Layer 6 of a small transformer language model trained on English Wikipedia (13 layers, counted from 0, width 128).
Take only the direct path to the model's output, skipping the later layers: a vector added to the residual stream pushes a token's score in proportion to its dot product with that token's output vector.

Output vectors of the tokens that the questions are about. A number n stands for n times 0.012.
"ue": -21 26 -14 22 1 -23 10 29 -11 -6 -18 -57 20 28 40 28 5 -8 -16 -5 11 -21 -15 -17 -14 -10 -12 -1 22 -24 -23 28 5 -4 -15 -31 -1 6 7 20 -12 15 -10 -24 -18 1 -25 33 -28 -9 -7 -19 26 -5 3 -16 30 -13 6 -5 -10 -12 19 24 38 -14 -1 -62 -1 1 -13 -63 -19 18 -10 -2 23 -19 -27 5 30 -5 -31 5 25 -12 -21 20 27 -29 2 -4 -2 5 46 -6 -14 40 -9 -11 22 -32 -8 -10 10 20 -1 52 -30 3 6 -20 -30 -17 1 -22 -7 34 3 30 10 29 -4 -10 53 -7 3 4
"an": -30 -41 -1 15 -8 -21 -18 23 33 11 22 11 16 -5 36 1 -11 -1 -3 -5 35 -31 24 3 -20 13 9 8 19 -7 29 -22 12 30 8 -19 3 13 8 3 8 -8 36 17 -19 10 14 23 -13 -6 3 -42 -27 2 1 -9 -19 -11 -7 10 -23 25 -10 33 -33 -16 -8 -29 11 -12 14 -38 15 -8 -19 14 9 -25 -2 1 -13 2 30 -16 36 22 -7 -20 -21 11 -19 18 -10 -8 -31 48 -20 32 2 -3 9 -17 21 6 -19 22 -7 -23 1 17 -8 -15 18 -21 30 16 -2 10 -4 -14 -17 -18 -2 0 -5 -8 10 9
"ç": 1 -25 31 26 -9 4 -9 14 -13 -5 26 12 -20 34 57 8 22 7 22 -8 -20 5 -22 -6 18 -47 -29 -7 51 6 23 18 -11 -25 21 -2 21 3 22 20 -11 6 -24 -39 -1 -12 -4 -19 -15 23 -6 -35 43 -15 0 -50 1 9 11 -18 -5 -44 -4 -10 46 16 -34 -12 -16 9 13 -9 -28 -16 40 -7 16 -10 6 29 -19 -2 -10 8 -11 4 -55 48 -52 13 20 -3 4 -9 -3 -7 25 2 38 7 23 28 -1 8 11 -1 -30 4 -25 3 -18 3 19 3 -17 -5 13 2 5 10 15 -5 -13 48 37 -42 -10 -10
"ional": -32 -10 44 -4 -32 -5 -20 -32 6 -45 -15 8 -29 9 48 25 12 -5 19 -5 4 30 -1 30 23 -15 -29 -14 36 8 7 -11 -37 5 -4 17 -4 -24 -1 3 -26 6 30 -27 -17 4 4 -10 -13 3 -35 39 22 -20 2 10 -3 -23 24 14 46 -31 5 -42 -22 1 3 -64 -29 36 -18 -26 -37 17 -4 -21 -11 -29 18 -3 -4 8 2 36 -36 -50 18 2 -34 -48 -56 26 15 -16 -15 -20 -28 32 9 -49 0 -16 -21 29 22 -4 -9 -16 48 15 -16 34 1 29 -3 3 -4 -2 2 -18 16 25 -39 -19 -22 -20 4 0
"ome": -14 28 29 -40 2 18 -6 51 4 17 22 -3 -6 35 44 9 44 -6 -31 22 -16 21 15 9 5 6 16 16 13 -20 -11 -20 0 7 -23 55 2 -28 -6 20 5 20 -27 14 -40 -20 24 11 -10 8 -17 11 26 25 -27 -4 32 9 -12 21 -2 -7 -22 -16 55 11 -42 -21 -39 43 17 -15 11 12 23 -35 -5 -12 1 13 22 -25 -21 -17 25 -37 -4 21 -19 -12 12 13 -4 28 -11 -21 8 36 -1 14 40 -26 30 14 6 -36 2 6 -23 1 12 10 7 17 -47 45 7 26 -6 -16 -32 -12 -61 -2 36 -25 26 24
"ased": -9 7 -1 -5 -24 -9 -3 15 20 14 27 28 2 -21 41 0 8 11 1 20 -1 20 30 -24 -30 10 2 -16 11 -30 56 -6 -54 11 -7 32 -14 20 9 -23 -20 2 3 27 -37 26 1 12 -25 35 -18 -38 35 -15 -43 5 19 41 20 39 -22 -19 -11 27 -33 -7 -12 9 -26 37 21 -29 -40 41 -3 -2 -8 5 51 -3 38 27 -48 4 -25 25 28 -5 4 -17 -14 -37 11 4 29 -11 15 50 7 -6 -3 31 -23 -36 -2 12 18 -28 18 -2 -24 39 17 -13 19 11 57 7 9 -27 -1 -14 -55 2 34 4 -10 -35
"ñ": -10 7 -14 -30 20 -3 -1 0 -7 -43 28 10 -18 21 50 -5 1 12 13 -31 -33 -7 6 -2 20 -43 -31 21 16 -18 52 7 -23 -9 -5 3 43 10 39 36 19 7 -12 -25 3 -2 -10 0 -39 43 5 -16 22 -42 -14 2 -11 -15 -2 4 -1 -4 -24 -2 -14 8 -37 -31 -6 1 7 -6 -27 -6 29 -15 28 -4 14 -4 -11 9 -19 -7 11 3 -15 7 -21 -12 18 -11 2 3 24 16 -8 -7 65 -34 -12 2 -13 -1 -3 -5 -23 14 -21 -28 25 48 -8 -6 -16 -5 -15 -6 65 21 -3 23 -28 13 41 -41 17 -23
"ced": 30 -38 40 17 -12 -5 17 12 -16 -14 10 -6 33 39 34 36 14 21 -3 -8 -38 29 11 1 19 25 -5 -6 60 -21 23 7 -17 -20 22 4 16 22 -21 -25 -22 9 4 -11 -15 -1 -28 22 -37 0 -1 18 -41 -30 -33 9 -4 3 -44 13 -20 2 -4 -28 -2 12 -25 12 -7 16 -5 -72 4 -13 32 8 0 -20 54 44 -14 6 -16 30 -17 5 -19 28 13 -24 28 -41 12 -8 -12 5 -7 0 46 26 65 13 15 -6 32 -46 6 25 -31 6 20 20 -3 13 -27 8 31 5 49 49 3 8 -54 20 19 18 22 -49
" Europe": -21 -20 34 -34 15 25 15 -22 10 -9 -8 -3 5 -19 -5 11 27 9 12 -23 -29 19 0 2 14 -8 -7 12 5 -1 10 31 1 -3 -19 -6 21 -16 29 35 3 14 1 2 22 -3 5 17 -26 23 -3 4 17 -10 -19 -23 26 -20 17 15 -14 19 35 -9 0 20 1 -41 11 -4 -7 18 5 1 7 -9 6 19 37 -15 19 19 6 6 5 10 -21 25 -8 10 23 -2 18 -8 24 -15 -25 2 22 6 -8 -16 -3 5 26 -7 -2 -12 -10 0 21 6 4 -1 -22 1 7 6 13 6 -20 26 0 3 4 -9 13 21
"fl": 20 -10 9 32 37 5 5 3 11 4 61 -24 13 -11 31 18 27 -2 -3 3 -26 -12 11 7 -24 8 1 -5 7 -10 -14 -7 1 8 5 1 36 -30 30 0 13 18 52 2 -16 -14 21 -7 -26 9 17 11 27 -30 8 -2 -34 -4 18 -14 -7 -43 -14 -19 -35 31 -2 -9 4 29 -16 -24 15 9 -2 1 17 14 -8 6 -13 -2 -14 7 22 -5 6 37 -48 15 7 -4 4 -31 9 -5 4 -24 33 36 7 52 -2 3 10 -15 -11 3 9 16 -9 27 21 -17 -4 -3 -1 -1 1 46 7 17 -8 -31 26 1 33 -18
"m": 22 11 12 13 -18 -27 3 5 -29 -16 23 -19 -21 2 16 15 13 -4 -5 10 -14 12 8 -27 5 17 19 8 -20 -16 -6 -20 -14 27 -3 30 -16 -10 15 -6 4 18 -5 7 -46 -24 -7 12 7 8 37 26 15 34 24 -24 18 -52 3 7 -7 -11 11 -2 13 -14 17 -1 16 20 -12 -60 13 18 -21 26 -18 -15 -1 -7 -24 15 -16 15 -22 -2 -23 -7 -23 4 25 -23 -7 17 -3 2 -8 -27 48 18 8 -22 12 -10 3 37 -25 -21 7 -20 9 6 -20 30 20 16 -6 -1 -28 -16 6 -18 11 -30 8 -10 14 40
"ated": 49 -22 -10 14 14 -14 8 -29 33 20 26 25 0 17 29 -15 -8 -13 23 9 10 23 -14 -1 11 16 12 25 3 -29 1 10 -26 31 -8 -28 8 37 -5 -25 -10 9 7 -22 -36 26 7 26 -43 -4 -2 2 -6 -38 -54 -9 -17 41 -27 16 -19 25 -8 13 -12 5 21 9 12 26 -13 -5 -8 -5 -21 4 -10 -12 -6 -13 -1 3 -34 -8 1 -7 -6 22 28 5 12 -21 11 21 -3 -27 -9 53 12 2 22 11 -10 10 51 27 2 17 21 -12 -22 22 -6 -1 4 14 20 24 -18 11 31 -22 -33 -21 52 -5 -19 -14
"hip": -2 -22 10 -24 -8 13 -4 51 -20 -5 -29 -4 -4 -45 14 0 22 -20 -30 7 -58 29 19 33 19 -2 -19 -24 59 -3 -10 -10 -24 -5 21 25 36 -45 4 11 -27 30 21 -8 -41 6 24 -14 -14 -9 -39 1 28 -5 3 -19 -7 -22 -15 -15 44 15 -29 1 25 23 11 24 -23 53 -33 -64 -3 5 6 -1 -7 -2 -10 19 0 31 20 34 23 -4 29 60 -28 -29 -11 -14 12 27 8 17 12 47 15 -22 -5 -38 1 -14 -1 1 -4 10 15 -42 -10 12 21 25 -51 21 -18 9 -32 -34 -24 46 -10 6 50 -32 24 -1
"ors": -41 -41 16 17 -11 10 21 2 -1 26 -23 -22 22 -20 34 -2 33 19 15 21 24 8 9 -11 3 -16 -26 20 -34 8 6 9 -33 26 -1 18 6 -17 21 23 18 13 16 -9 -17 -11 -10 -31 -31 -15 -35 16 -21 4 -6 11 -45 23 2 30 13 -21 -56 2 27 -1 8 -32 -2 -4 6 -26 12 12 -6 -34 -8 1 -25 -10 -17 -8 -29 20 16 -16 -10 -17 -32 11 17 7 -1 -4 -3 -13 -24 20 4 9 7 -33 -22 -1 -3 -12 -10 -34 -20 -19 22 -1 9 -20 -12 27 39 7 0 32 36 33 -29 2 42 44 3 21
"les": -52 -27 5 37 53 1 -23 -17 -26 -18 42 13 32 -39 35 7 -14 -13 1 -24 -10 20 -6 -12 28 -8 -19 -12 9 41 1 3 -14 29 37 12 -22 4 -1 5 8 1 -21 18 -3 9 34 55 -24 29 -26 50 34 30 -18 14 40 -29 41 13 -6 -5 -19 48 -19 6 12 -4 -14 -32 5 -54 -5 -17 14 -26 31 17 -24 -5 -7 32 -10 -4 -11 -37 -28 18 2 1 29 -12 3 -43 31 2 -15 -9 32 -6 -13 3 12 18 -8 -38 8 1 -10 8 21 16 -1 -1 -14 52 -10 21 16 44 5 -30 -43 -2 16 36 -22 -3
" place": -23 10 11 -52 14 34 -11 3 22 4 52 -32 -5 -7 9 36 30 -2 -7 3 -10 23 20 -21 16 -14 -21 26 7 -15 0 -13 10 34 5 -27 37 -10 37 18 28 -6 -16 -15 11 -29 -20 7 -42 -7 6 -2 -8 -5 9 14 30 -11 16 11 -12 27 6 12 -1 39 -12 -9 -40 3 -39 23 -38 -23 -9 -17 -3 14 31 -1 43 11 31 -10 1 -6 1 2 1 -19 -37 -8 27 11 -17 -42 -31 13 18 23 29 4 48 -16 16 -46 39 3 39 1 -34 6 -22 4 -12 -14 1 9 23 5 29 -2 -22 -35 -12 4 -11 31
"ence": -41 -16 15 10 24 -21 -21 32 26 9 -49 -39 -6 35 44 35 33 -16 6 44 35 10 16 -6 19 5 13 -14 18 4 37 25 -4 34 13 18 3 -9 -22 -15 -24 -14 10 38 10 5 10 26 -28 30 -37 -9 -5 17 -10 4 -38 -16 64 7 -2 -7 37 18 3 -2 -16 -6 -18 33 -13 -53 4 -14 5 -13 -31 21 0 2 -15 -3 7 11 32 -22 -21 49 -49 -12 4 -28 12 -5 22 -31 13 -1 3 -15 18 -8 12 -4 6 -44 5 41 -5 -29 23 54 25 8 -6 23 -17 16 -5 -5 2 27 -27 33 10 -6 -3 -33
"ted": 40 -28 17 43 -10 34 8 22 23 14 41 56 20 40 34 33 -1 28 -5 -31 -29 23 70 -3 33 22 -19 5 22 -17 -17 7 -33 -20 56 6 20 50 -14 5 -7 6 -15 28 -33 24 26 -13 -23 -6 -22 11 2 -19 -30 29 -18 22 -10 -26 -6 30 -16 -31 -37 16 -17 15 -1 -6 44 -25 -17 -2 -25 -2 -8 -3 -17 0 13 -1 4 -8 -28 -17 -9 24 -54 -12 44 -7 16 -10 67 -19 18 29 21 -4 7 -4 -10 14 29 -1 4 8 -7 12 -23 50 13 -33 29 9 36 2 7 36 30 -28 -45 1 21 18 35 -15
"%": -19 -29 63 0 27 -2 18 32 3 -44 39 6 -1 27 95 27 76 36 21 -61 -70 53 20 41 27 -44 -10 5 11 24 29 22 -52 -16 42 15 75 11 47 22 -35 13 10 -42 -56 -7 -4 -1 -97 35 -83 -9 6 -43 -51 -33 39 -8 85 22 -11 1 8 34 -7 19 -29 -42 -48 11 -8 -80 -33 9 17 3 72 -20 45 53 16 39 -18 -1 39 -28 36 57 -26 -29 -21 -16 71 -31 49 -33 -37 85 71 -35 -12 41 5 -36 53 -36 48 11 -22 -30 -3 27 50 46 -41 9 24 31 47 28 20 50 -88 9 72 0 47 36
"ered": -14 -41 14 -22 41 -1 -21 47 -15 11 -11 3 15 -6 30 63 7 -18 -6 3 -55 2 31 -15 -12 -13 -10 19 17 -11 16 -1 -22 29 17 20 -31 -1 18 -37 42 -4 -13 -41 -14 21 -27 28 -12 18 22 18 17 -7 -64 25 -38 25 -21 20 -8 25 -20 35 -22 6 18 -13 5 13 15 -9 14 37 2 -10 41 -30 18 -15 12 -2 -13 31 19 -33 15 -17 2 -15 8 27 12 41 12 -58 0 19 17 2 -14 8 21 -25 5 -7 21 14 11 -32 -37 56 30 32 -18 -11 36 41 24 31 8 -9 -33 13 16 29 -25 -13

Each question shows what one neuron of this layer's MLP adds at an activation of 1. A number n stands for n times 0.0072.

n192: -29 9 1 -6 27 1 -1 -10 14 6 -3 2 18 -6 -8 3 -12 -10 -21 3 -18 -5 1 -6 6 0 1 6 21 -2 11 25 -21 -8 7 -4 -16 -9 12 -8 18 -7 45 -2 25 4 2 2 29 -8 -18 -11 -3 19 0 29 -31 6 -14 -25 0 -15 -7 30 3 -14 -21 -10 8 -11 -5 -3 -6 14 -7 31 20 -2 -7 15 -23 -2 4 -6 6 -1 3 -10 9 -4 20 16 19 -35 -5 0 19 22 -15 2 3 23 7 2 -4 -13 2 7 -1 -1 -13 4 -2 3 1 4 -5 -9 1 -5 9 13 9 0 2 -6 -17 19
Which of these tokens does it push up most? "ered"

n311: 8 -6 -26 -1 12 4 -18 7 -15 3 9 -24 -15 15 -1 -4 -3 -8 -22 -6 9 0 18 3 -4 6 -4 2 -6 -22 16 38 1 10 -8 -12 -7 -7 -18 27 -4 -7 4 26 -27 5 12 5 -7 24 -10 2 6 -13 2 -7 -6 -12 -27 4 -4 12 5 11 18 -17 9 18 -17 -9 11 9 19 6 -19 5 18 -17 -2 -14 18 -17 16 0 3 11 -3 5 10 -14 33 8 10 -28 24 -19 -4 21 -18 10 -11 7 5 13 18 -24 25 17 -20 -34 -12 19 14 1 -3 9 14 46 -6 23 22 -3 5 -3 12 -8 12 10
Which of these tokens does it push down most? "ional"

n48: 9 25 -3 -7 -9 -3 6 2 4 14 -8 -20 10 20 -7 -9 8 -18 -13 17 3 22 -7 -12 -2 9 1 -19 0 -6 20 -13 3 18 14 12 20 31 -5 -12 6 -13 2 -11 -17 0 20 -2 -14 -3 4 0 9 -4 9 -9 6 5 12 12 13 -2 -15 6 -4 24 -4 -2 -1 -2 -5 13 0 4 22 -2 -13 15 14 -11 6 -17 -5 6 4 -17 0 -2 3 15 -8 0 10 -1 -4 1 -5 -1 -13 -18 11 -3 11 5 4 -12 0 3 5 17 13 2 -19 10 9 -10 7 -42 4 -2 -7 -3 -7 -28 20 -18 11 -7
Which two tokens does it push up most, strongest first? "ome", " place"

n274: -7 -8 -19 13 -8 -5 -5 0 -13 -4 -2 -1 4 -7 13 26 6 -20 2 -2 -3 16 10 14 -16 -5 2 -7 -4 -20 -18 13 -25 22 -8 14 14 -23 -15 -16 11 22 -31 1 1 6 -20 28 -9 -14 -8 7 7 -8 -10 -21 6 -9 -12 29 19 21 -7 -1 14 5 -8 7 -22 6 -1 9 3 13 -4 -9 -8 -31 -10 -3 11 2 -6 18 2 13 -14 -2 -17 0 15 21 -41 -1 -8 -13 -2 -31 19 -13 -9 18 -10 25 -28 -13 7 4 0 -15 1 0 -10 -15 -7 10 -8 -2 14 5 -10 3 -12 3 -17 -1 4 -4
Which three tokens does it push up most, strongest first? "ered", "ome", "les"

n191: 0 -8 11 1 -3 -8 1 25 -3 3 -15 -11 -3 1 -16 8 9 -20 30 -5 11 -1 -9 9 -22 -14 -11 -7 -4 -6 -5 -13 5 11 11 11 0 19 -12 3 -6 -20 -6 0 -29 -17 10 -2 -5 3 5 -5 -26 3 10 -8 0 -16 8 -4 18 12 14 -6 -8 7 -17 3 -29 -3 -4 -9 13 -5 -5 -17 16 3 1 14 5 21 6 4 -1 -28 31 0 3 -1 1 5 13 4 -2 -1 26 32 15 -15 -25 8 -15 -3 -5 17 -7 -8 -15 13 -15 4 6 13 -16 8 -6 -14 -1 0 13 0 -19 -1 7 -23 4 15
Which three tokens does it push up most, strongest first? "%", "hip", "ional"

n136: -7 6 6 2 -10 -6 10 4 2 -8 11 27 -9 5 -39 -24 -15 4 2 -19 -21 -7 4 -4 -23 -11 -1 4 8 4 -18 13 13 13 -6 24 -19 5 3 8 8 -24 -25 -10 18 9 3 4 15 -12 1 -18 0 31 -3 1 3 -18 11 2 1 8 15 -27 4 -11 12 19 10 19 6 3 -2 -22 -13 6 3 2 10 -2 5 -4 -17 -14 4 -2 -16 24 8 -16 -4 0 14 25 -3 -3 -14 10 -11 7 -13 -18 -4 -7 -13 43 -2 -27 1 -13 -6 15 -19 11 7 5 8 -26 15 4 6 -11 27 0 -4 -12 12 -13
Which of these tokens does it push up most? "m"

n154: 16 6 0 -4 -4 0 -1 3 3 -25 0 1 -1 -1 -18 8 -2 14 4 -8 8 20 -20 -16 -6 9 -22 -12 17 -11 24 -15 -22 -5 1 -12 30 11 1 3 -10 19 -2 -2 -3 -4 6 -14 55 -6 32 -3 -16 8 -5 -11 1 -3 -5 -10 -4 1 -11 -6 -6 -2 -13 2 15 16 2 2 6 1 2 -10 16 6 -6 -7 -8 -17 -4 -20 -12 9 -25 -1 1 -1 9 -24 10 12 -7 -1 -15 -23 8 -2 -12 -16 -6 -1 23 36 -12 -6 11 11 9 10 0 3 -12 -2 -1 -10 -5 4 27 28 3 -12 -1 -1 -1 -2
Which two tokens does it push up most, strongest first? "m", "ñ"

n631: 30 8 -18 25 -11 0 5 9 16 -21 -7 -2 -7 8 -42 -23 18 13 -3 -12 21 20 5 -19 -6 -18 -12 -13 -26 -5 -5 22 21 -28 -16 -29 -32 -3 20 23 2 -11 -21 2 -13 3 -3 -2 12 0 14 -9 20 13 2 11 21 -4 -3 -13 -16 21 -10 12 -4 17 2 -6 14 -18 -4 -6 -8 -4 -9 2 10 2 23 1 6 -3 5 -2 -1 13 34 4 -20 -4 -13 15 2 3 8 -4 -27 -32 27 -29 -10 34 -13 -21 21 -8 3 4 8 -15 8 16 21 4 -16 -4 4 -21 -7 20 -8 6 1 3 7 11 -7 -15
Which of these tokens does it push down most? "ome"

n179: -8 -13 6 -21 9 11 -8 -17 15 -7 2 4 8 11 -8 -12 17 16 -6 -5 -3 3 -3 -1 -17 1 -7 19 -3 -25 2 -34 7 -2 -31 -19 5 -5 -5 7 2 -3 -6 -2 -5 3 7 6 -5 -7 -5 15 7 7 13 23 10 -3 17 3 -3 -7 -5 5 12 -11 -3 -4 14 -11 1 18 -10 -35 -10 0 -1 14 21 1 21 -21 0 -19 -1 14 26 -8 -10 4 2 -14 -10 10 21 -16 15 3 -19 -15 -12 -5 1 3 10 -12 -1 15 19 0 2 2 1 1 -3 11 6 -9 -19 2 5 -13 -15 -10 9 -22 -3 -9
Which of these tokens does it push up most? " place"

n114: -4 6 19 -30 -5 13 10 8 -1 -1 -12 5 13 2 8 -10 -4 -1 15 -17 4 21 -6 22 11 -6 16 -3 0 -17 -6 -14 4 -11 -1 -3 -13 18 -13 -4 -11 14 13 5 3 -9 9 -22 14 5 -2 25 21 7 -25 2 -15 2 11 7 9 -8 -10 -15 -12 -3 28 20 6 -14 -16 -12 -1 -7 6 9 9 -10 30 -22 19 12 -17 -6 -3 14 8 -8 14 -13 10 4 -7 3 -5 1 1 -9 -23 16 17 11 -23 22 -6 7 18 12 -17 13 -2 -35 -10 -4 19 2 17 16 6 5 6 -7 10 5 -3 5 -7 -2
Which of these tokens does it push down most? "ence"

n583: -7 0 7 -13 -6 -19 12 -4 -4 -24 8 2 -19 1 -15 -3 28 -5 -31 2 -15 -11 3 -4 1 8 -10 -9 -3 -18 -9 4 -19 -13 0 -21 -8 -13 -21 14 -1 23 -5 23 4 24 13 12 -7 6 -23 21 3 0 -7 0 -1 -12 5 -38 26 -13 -2 24 6 4 -17 0 9 -8 -1 23 14 5 1 -14 -5 -3 -20 15 22 -2 5 -21 5 4 4 6 0 15 7 -1 -10 -10 12 -11 8 -4 12 5 -10 -7 17 -14 -58 -16 11 -3 2 1 2 6 7 11 -4 4 -7 34 -9 3 -1 -12 -25 8 -13 26 6 -5
Which two tokens does it push up most, strongest first? "les", "ome"

n195: 2 1 0 -18 -8 10 17 18 -14 -2 -2 12 -2 -7 -20 -2 22 -6 -15 -4 -10 -17 2 3 9 -6 -15 5 -25 0 -11 -12 -1 -16 -8 24 -10 2 15 -10 -5 -8 -8 -5 -12 5 16 8 27 5 -9 2 22 15 9 0 5 6 -4 0 37 -1 -11 15 3 11 -1 10 -17 -7 6 12 1 -19 -18 -1 -9 -2 -22 6 -19 4 0 -6 17 4 -8 -1 4 2 1 5 -10 -8 -5 3 14 -22 -16 0 -5 -5 -2 1 14 15 11 14 22 1 -6 -2 10 22 -9 -9 0 -11 -11 2 6 5 21 -9 -9 -12 3 -6
Which of these tokens does it push up most? "hip"

n358: -21 -5 13 -17 -11 -1 -14 -3 0 -6 20 -14 29 0 10 -5 -16 30 -21 -3 -3 16 -13 6 5 25 8 -8 -3 -10 -11 23 25 -7 20 9 9 19 7 -2 2 10 -35 5 4 -12 5 -11 -13 5 6 30 -12 -10 -5 2 -8 5 -2 -13 -9 19 -18 -9 -28 -5 -20 9 18 -10 -1 -9 10 -28 -15 13 -3 12 -9 -2 -4 20 18 -20 -19 4 4 -1 -10 15 33 -21 -16 -9 11 2 -9 -8 7 -13 -6 -7 5 12 1 3 -4 -12 -5 -6 -12 1 12 7 -10 20 -5 -24 -4 16 23 -24 16 6 8 15 -7 3
Which three tokens does it push up most, strongest first? "ted", "les", "ced"

n34: 7 -13 -37 -21 -5 8 31 7 10 5 10 10 -13 -16 -2 -9 10 17 5 7 19 11 -19 2 8 -2 -3 -26 -8 1 7 -3 16 3 7 3 -9 -16 11 -8 -18 -3 13 12 -14 2 -12 -5 -10 4 4 -31 8 6 -17 8 -1 0 6 -4 5 -6 8 5 -14 -23 -2 7 8 -17 14 -8 -4 2 7 -4 -17 -2 6 13 16 0 -7 -2 4 -5 11 6 0 9 15 17 2 -15 14 -2 6 9 -3 -13 2 -3 -5 10 -3 12 -23 15 10 11 -12 -3 -1 5 -8 -9 -15 -14 11 -5 -6 -6 -5 1 0 -23 -3 6
Which of these tokens does it push up most? "ased"

n13: -3 -24 -27 -24 4 12 -14 7 -30 4 -10 17 12 -15 15 -2 5 -26 -36 4 24 -13 27 5 -15 15 0 12 -7 0 -8 2 -6 7 13 1 -14 3 -8 0 -14 -12 14 6 -2 -13 10 -16 -8 10 10 -2 -1 13 5 -20 3 10 -11 15 -5 -3 -9 11 6 19 8 2 -17 -24 -1 7 -18 1 -12 -1 -4 5 -2 -10 22 33 -9 15 0 -3 13 -28 23 2 16 -24 -2 21 -6 5 22 7 -24 -23 1 23 7 -10 17 4 -3 8 -14 6 -6 -5 -13 -24 -13 22 8 52 -7 8 -4 3 -6 20 -6 2 4 -6
Which of these tokens does it push down most? "ional"

n156: 1 -1 17 -8 10 11 4 -6 6 4 -8 23 27 -16 -2 -11 -1 -25 -35 19 -13 6 2 18 -7 12 -4 -5 -13 14 7 -3 7 -18 -7 -7 -4 -6 15 -14 4 4 -17 9 -8 -3 -16 -17 -30 -14 16 4 -17 12 -8 -14 14 5 0 -10 0 -15 -15 14 -4 18 2 -12 -7 -11 -6 -1 21 -6 -25 -15 13 15 16 -6 5 0 1 -14 2 4 -7 5 -14 -2 -19 2 -22 -5 -4 -13 3 -5 5 7 -8 -4 21 4 11 -10 21 -5 -5 9 0 -11 -9 2 -17 -14 0 13 -3 -11 22 8 10 3 -25 -1 11 2
Which of these tokens does it push down most? "ñ"

n46: 15 10 -11 12 1 -17 3 -7 7 3 17 4 -1 8 -11 -2 13 -3 26 2 -9 -1 -18 -23 18 -7 2 -11 24 -18 -34 5 17 -9 -15 9 -4 -13 10 16 21 0 1 -18 11 0 -2 14 17 -1 -3 -15 -1 2 -6 6 13 -3 10 6 -25 4 19 -5 6 -19 2 -7 2 0 10 4 -10 1 -10 12 -10 -2 -2 33 0 7 -12 17 -6 -7 -3 25 0 17 -15 14 -11 10 12 27 19 -4 21 -8 2 -10 -18 13 -11 36 -3 5 -23 -16 10 -6 4 -15 -5 -2 1 36 -6 -8 -1 -13 -6 -6 -3 -10 16 -12
Which three tokens does it push up most, strongest first? "ue", "ç", "m"

n158: 6 -4 -3 -24 9 11 9 46 12 -2 18 11 4 -7 5 25 -8 -11 2 -2 2 27 19 -18 -27 -11 -4 9 -12 -18 17 -9 -13 2 -11 6 1 -13 16 2 -2 -4 20 -3 -12 -1 -4 -11 24 18 -7 -6 4 -9 2 13 -3 -28 5 -17 -3 -1 7 -12 10 -22 27 9 5 25 -11 -18 -7 -13 14 -32 11 -1 -6 -9 11 -10 1 9 -10 -8 -6 1 -15 6 -13 1 3 -10 -3 -1 -3 11 -5 -4 -9 32 -11 -5 5 -10 6 -15 -8 2 -29 16 -9 -13 5 1 -21 -8 -4 18 2 3 16 2 -2 -6 -12 -26
Which of these tokens does it push up most? "fl"

n21: -34 -4 0 6 -4 9 9 4 2 -9 -1 -3 -11 6 20 30 -8 7 18 -7 1 11 -20 -10 31 -20 9 1 10 1 -11 -6 -6 -4 -3 -24 0 -19 7 -6 11 2 0 -17 11 -2 -3 -21 -34 38 13 -6 15 11 -16 3 -14 8 6 2 -21 -4 -12 -10 -8 -14 16 -15 7 -10 18 8 10 -7 7 15 -2 2 -2 -1 -17 -9 6 -11 -7 0 -16 14 10 -20 10 -16 -1 6 0 -11 -18 17 6 10 12 10 -9 10 23 4 -5 -5 -9 23 -1 -14 2 5 -3 1 -16 -7 -4 -5 -4 -32 -1 -7 8 12 -9 0
Which of these tokens does it push up most? "ç"

n470: 1 -14 27 3 -16 1 -8 -4 2 -5 4 -12 -5 1 32 4 -36 -10 -12 -7 5 -10 25 -22 5 -16 -9 4 -15 15 -6 -16 15 -1 11 -18 -8 4 8 3 -25 -14 -17 7 -1 8 12 13 -26 -10 7 -18 -7 14 9 -12 17 13 9 -20 23 4 7 -8 3 15 21 12 2 -6 -8 5 -2 7 -16 6 18 8 -2 18 7 -3 -1 4 7 7 28 1 -2 -1 -5 1 -3 3 -3 1 -11 -7 -10 17 10 1 12 -14 36 5 -2 -19 -4 11 18 4 -2 14 -8 0 13 1 -14 -5 -2 -9 -13 2 18 -1 -4 -6
Which two tokens does it push up most, strongest first? "%", " place"

n67: 17 -15 10 16 19 4 1 -15 -11 -8 -24 29 11 -10 3 -7 19 -8 -21 -17 -7 -3 -4 -5 -1 -1 -13 1 11 5 -9 2 -3 -33 -19 25 -12 -2 4 6 26 31 -3 10 -18 5 -9 -2 5 -12 26 14 2 -6 9 12 7 -2 -4 -5 -2 2 25 1 -13 -17 -5 -10 17 -3 6 1 -35 4 -15 -20 -12 -12 16 10 0 29 -3 3 -8 -4 0 23 -23 11 -8 9 6 23 13 20 16 -2 -14 5 8 1 -3 -5 -4 -10 -10 0 0 -1 5 21 -6 -35 -3 24 -20 19 -19 4 -16 -7 -13 21 -12 21 -8 23
Which two tokens does it push up most, strongest first? "ted", "les"

n426: 7 6 20 -13 34 -8 9 16 -17 -6 -29 -4 20 -1 36 10 -15 -6 -6 6 6 -15 -13 -3 26 4 -5 -22 32 8 -1 -20 1 -3 6 1 5 -32 -4 -11 -11 -3 2 14 -1 4 22 10 20 -2 -16 7 9 11 23 18 -8 -36 19 -8 -11 5 8 -1 12 10 3 -5 -28 -33 12 -6 0 -5 -3 -8 -23 -9 1 -1 -33 2 -9 4 4 11 5 29 15 -8 -3 6 -33 -26 16 20 9 16 -21 -12 31 -5 19 2 -24 -15 2 4 -1 -11 9 -11 -8 14 10 9 22 33 -4 -9 -18 -4 -17 -8 21 2 -12 -5
Which of these tokens does it push down most? "ated"

n142: -9 4 -1 -4 -20 11 11 -6 -22 -15 2 9 -18 12 20 -22 -37 0 19 -16 6 -26 1 -15 -16 17 14 6 -2 5 8 -3 24 -2 18 -19 33 -15 -6 -5 -9 -5 -7 8 -7 2 8 2 -6 2 0 -1 -17 14 -15 -15 -14 -12 -28 10 8 -28 0 -14 6 2 -8 13 -9 6 5 7 -2 9 6 1 -1 3 -13 19 -25 2 3 -14 -16 4 -6 -12 -5 -18 26 -21 -6 -4 33 5 2 -16 3 2 -4 7 -11 -3 -25 11 21 5 -10 -2 -11 6 3 -3 -4 -5 -18 22 -25 33 7 -16 -17 -12 6 -1 -6 -4
Which of these tokens does it push up most? "ted"

n362: 8 -5 -6 -7 -3 5 -8 -7 11 -9 19 -1 1 -9 3 -30 -16 -7 7 9 14 -20 3 4 -1 5 3 -19 -9 6 3 9 5 1 12 16 -3 -8 -8 0 -6 -19 -13 17 15 -20 12 -11 -13 26 -6 -1 27 -11 0 -21 5 -7 9 -6 -2 -10 4 11 -4 7 6 -7 -13 36 -28 -7 -16 -13 8 5 -9 6 9 -25 -5 -27 9 3 8 15 2 -19 -17 -20 -8 -19 14 6 -1 -4 -3 14 6 13 14 4 6 -7 2 -9 -7 12 3 -17 6 4 11 5 7 3 -5 -36 -1 -11 1 3 2 -1 0 -5 -1 -17
Which two tokens does it push up most, strongest first? "ence", "ased"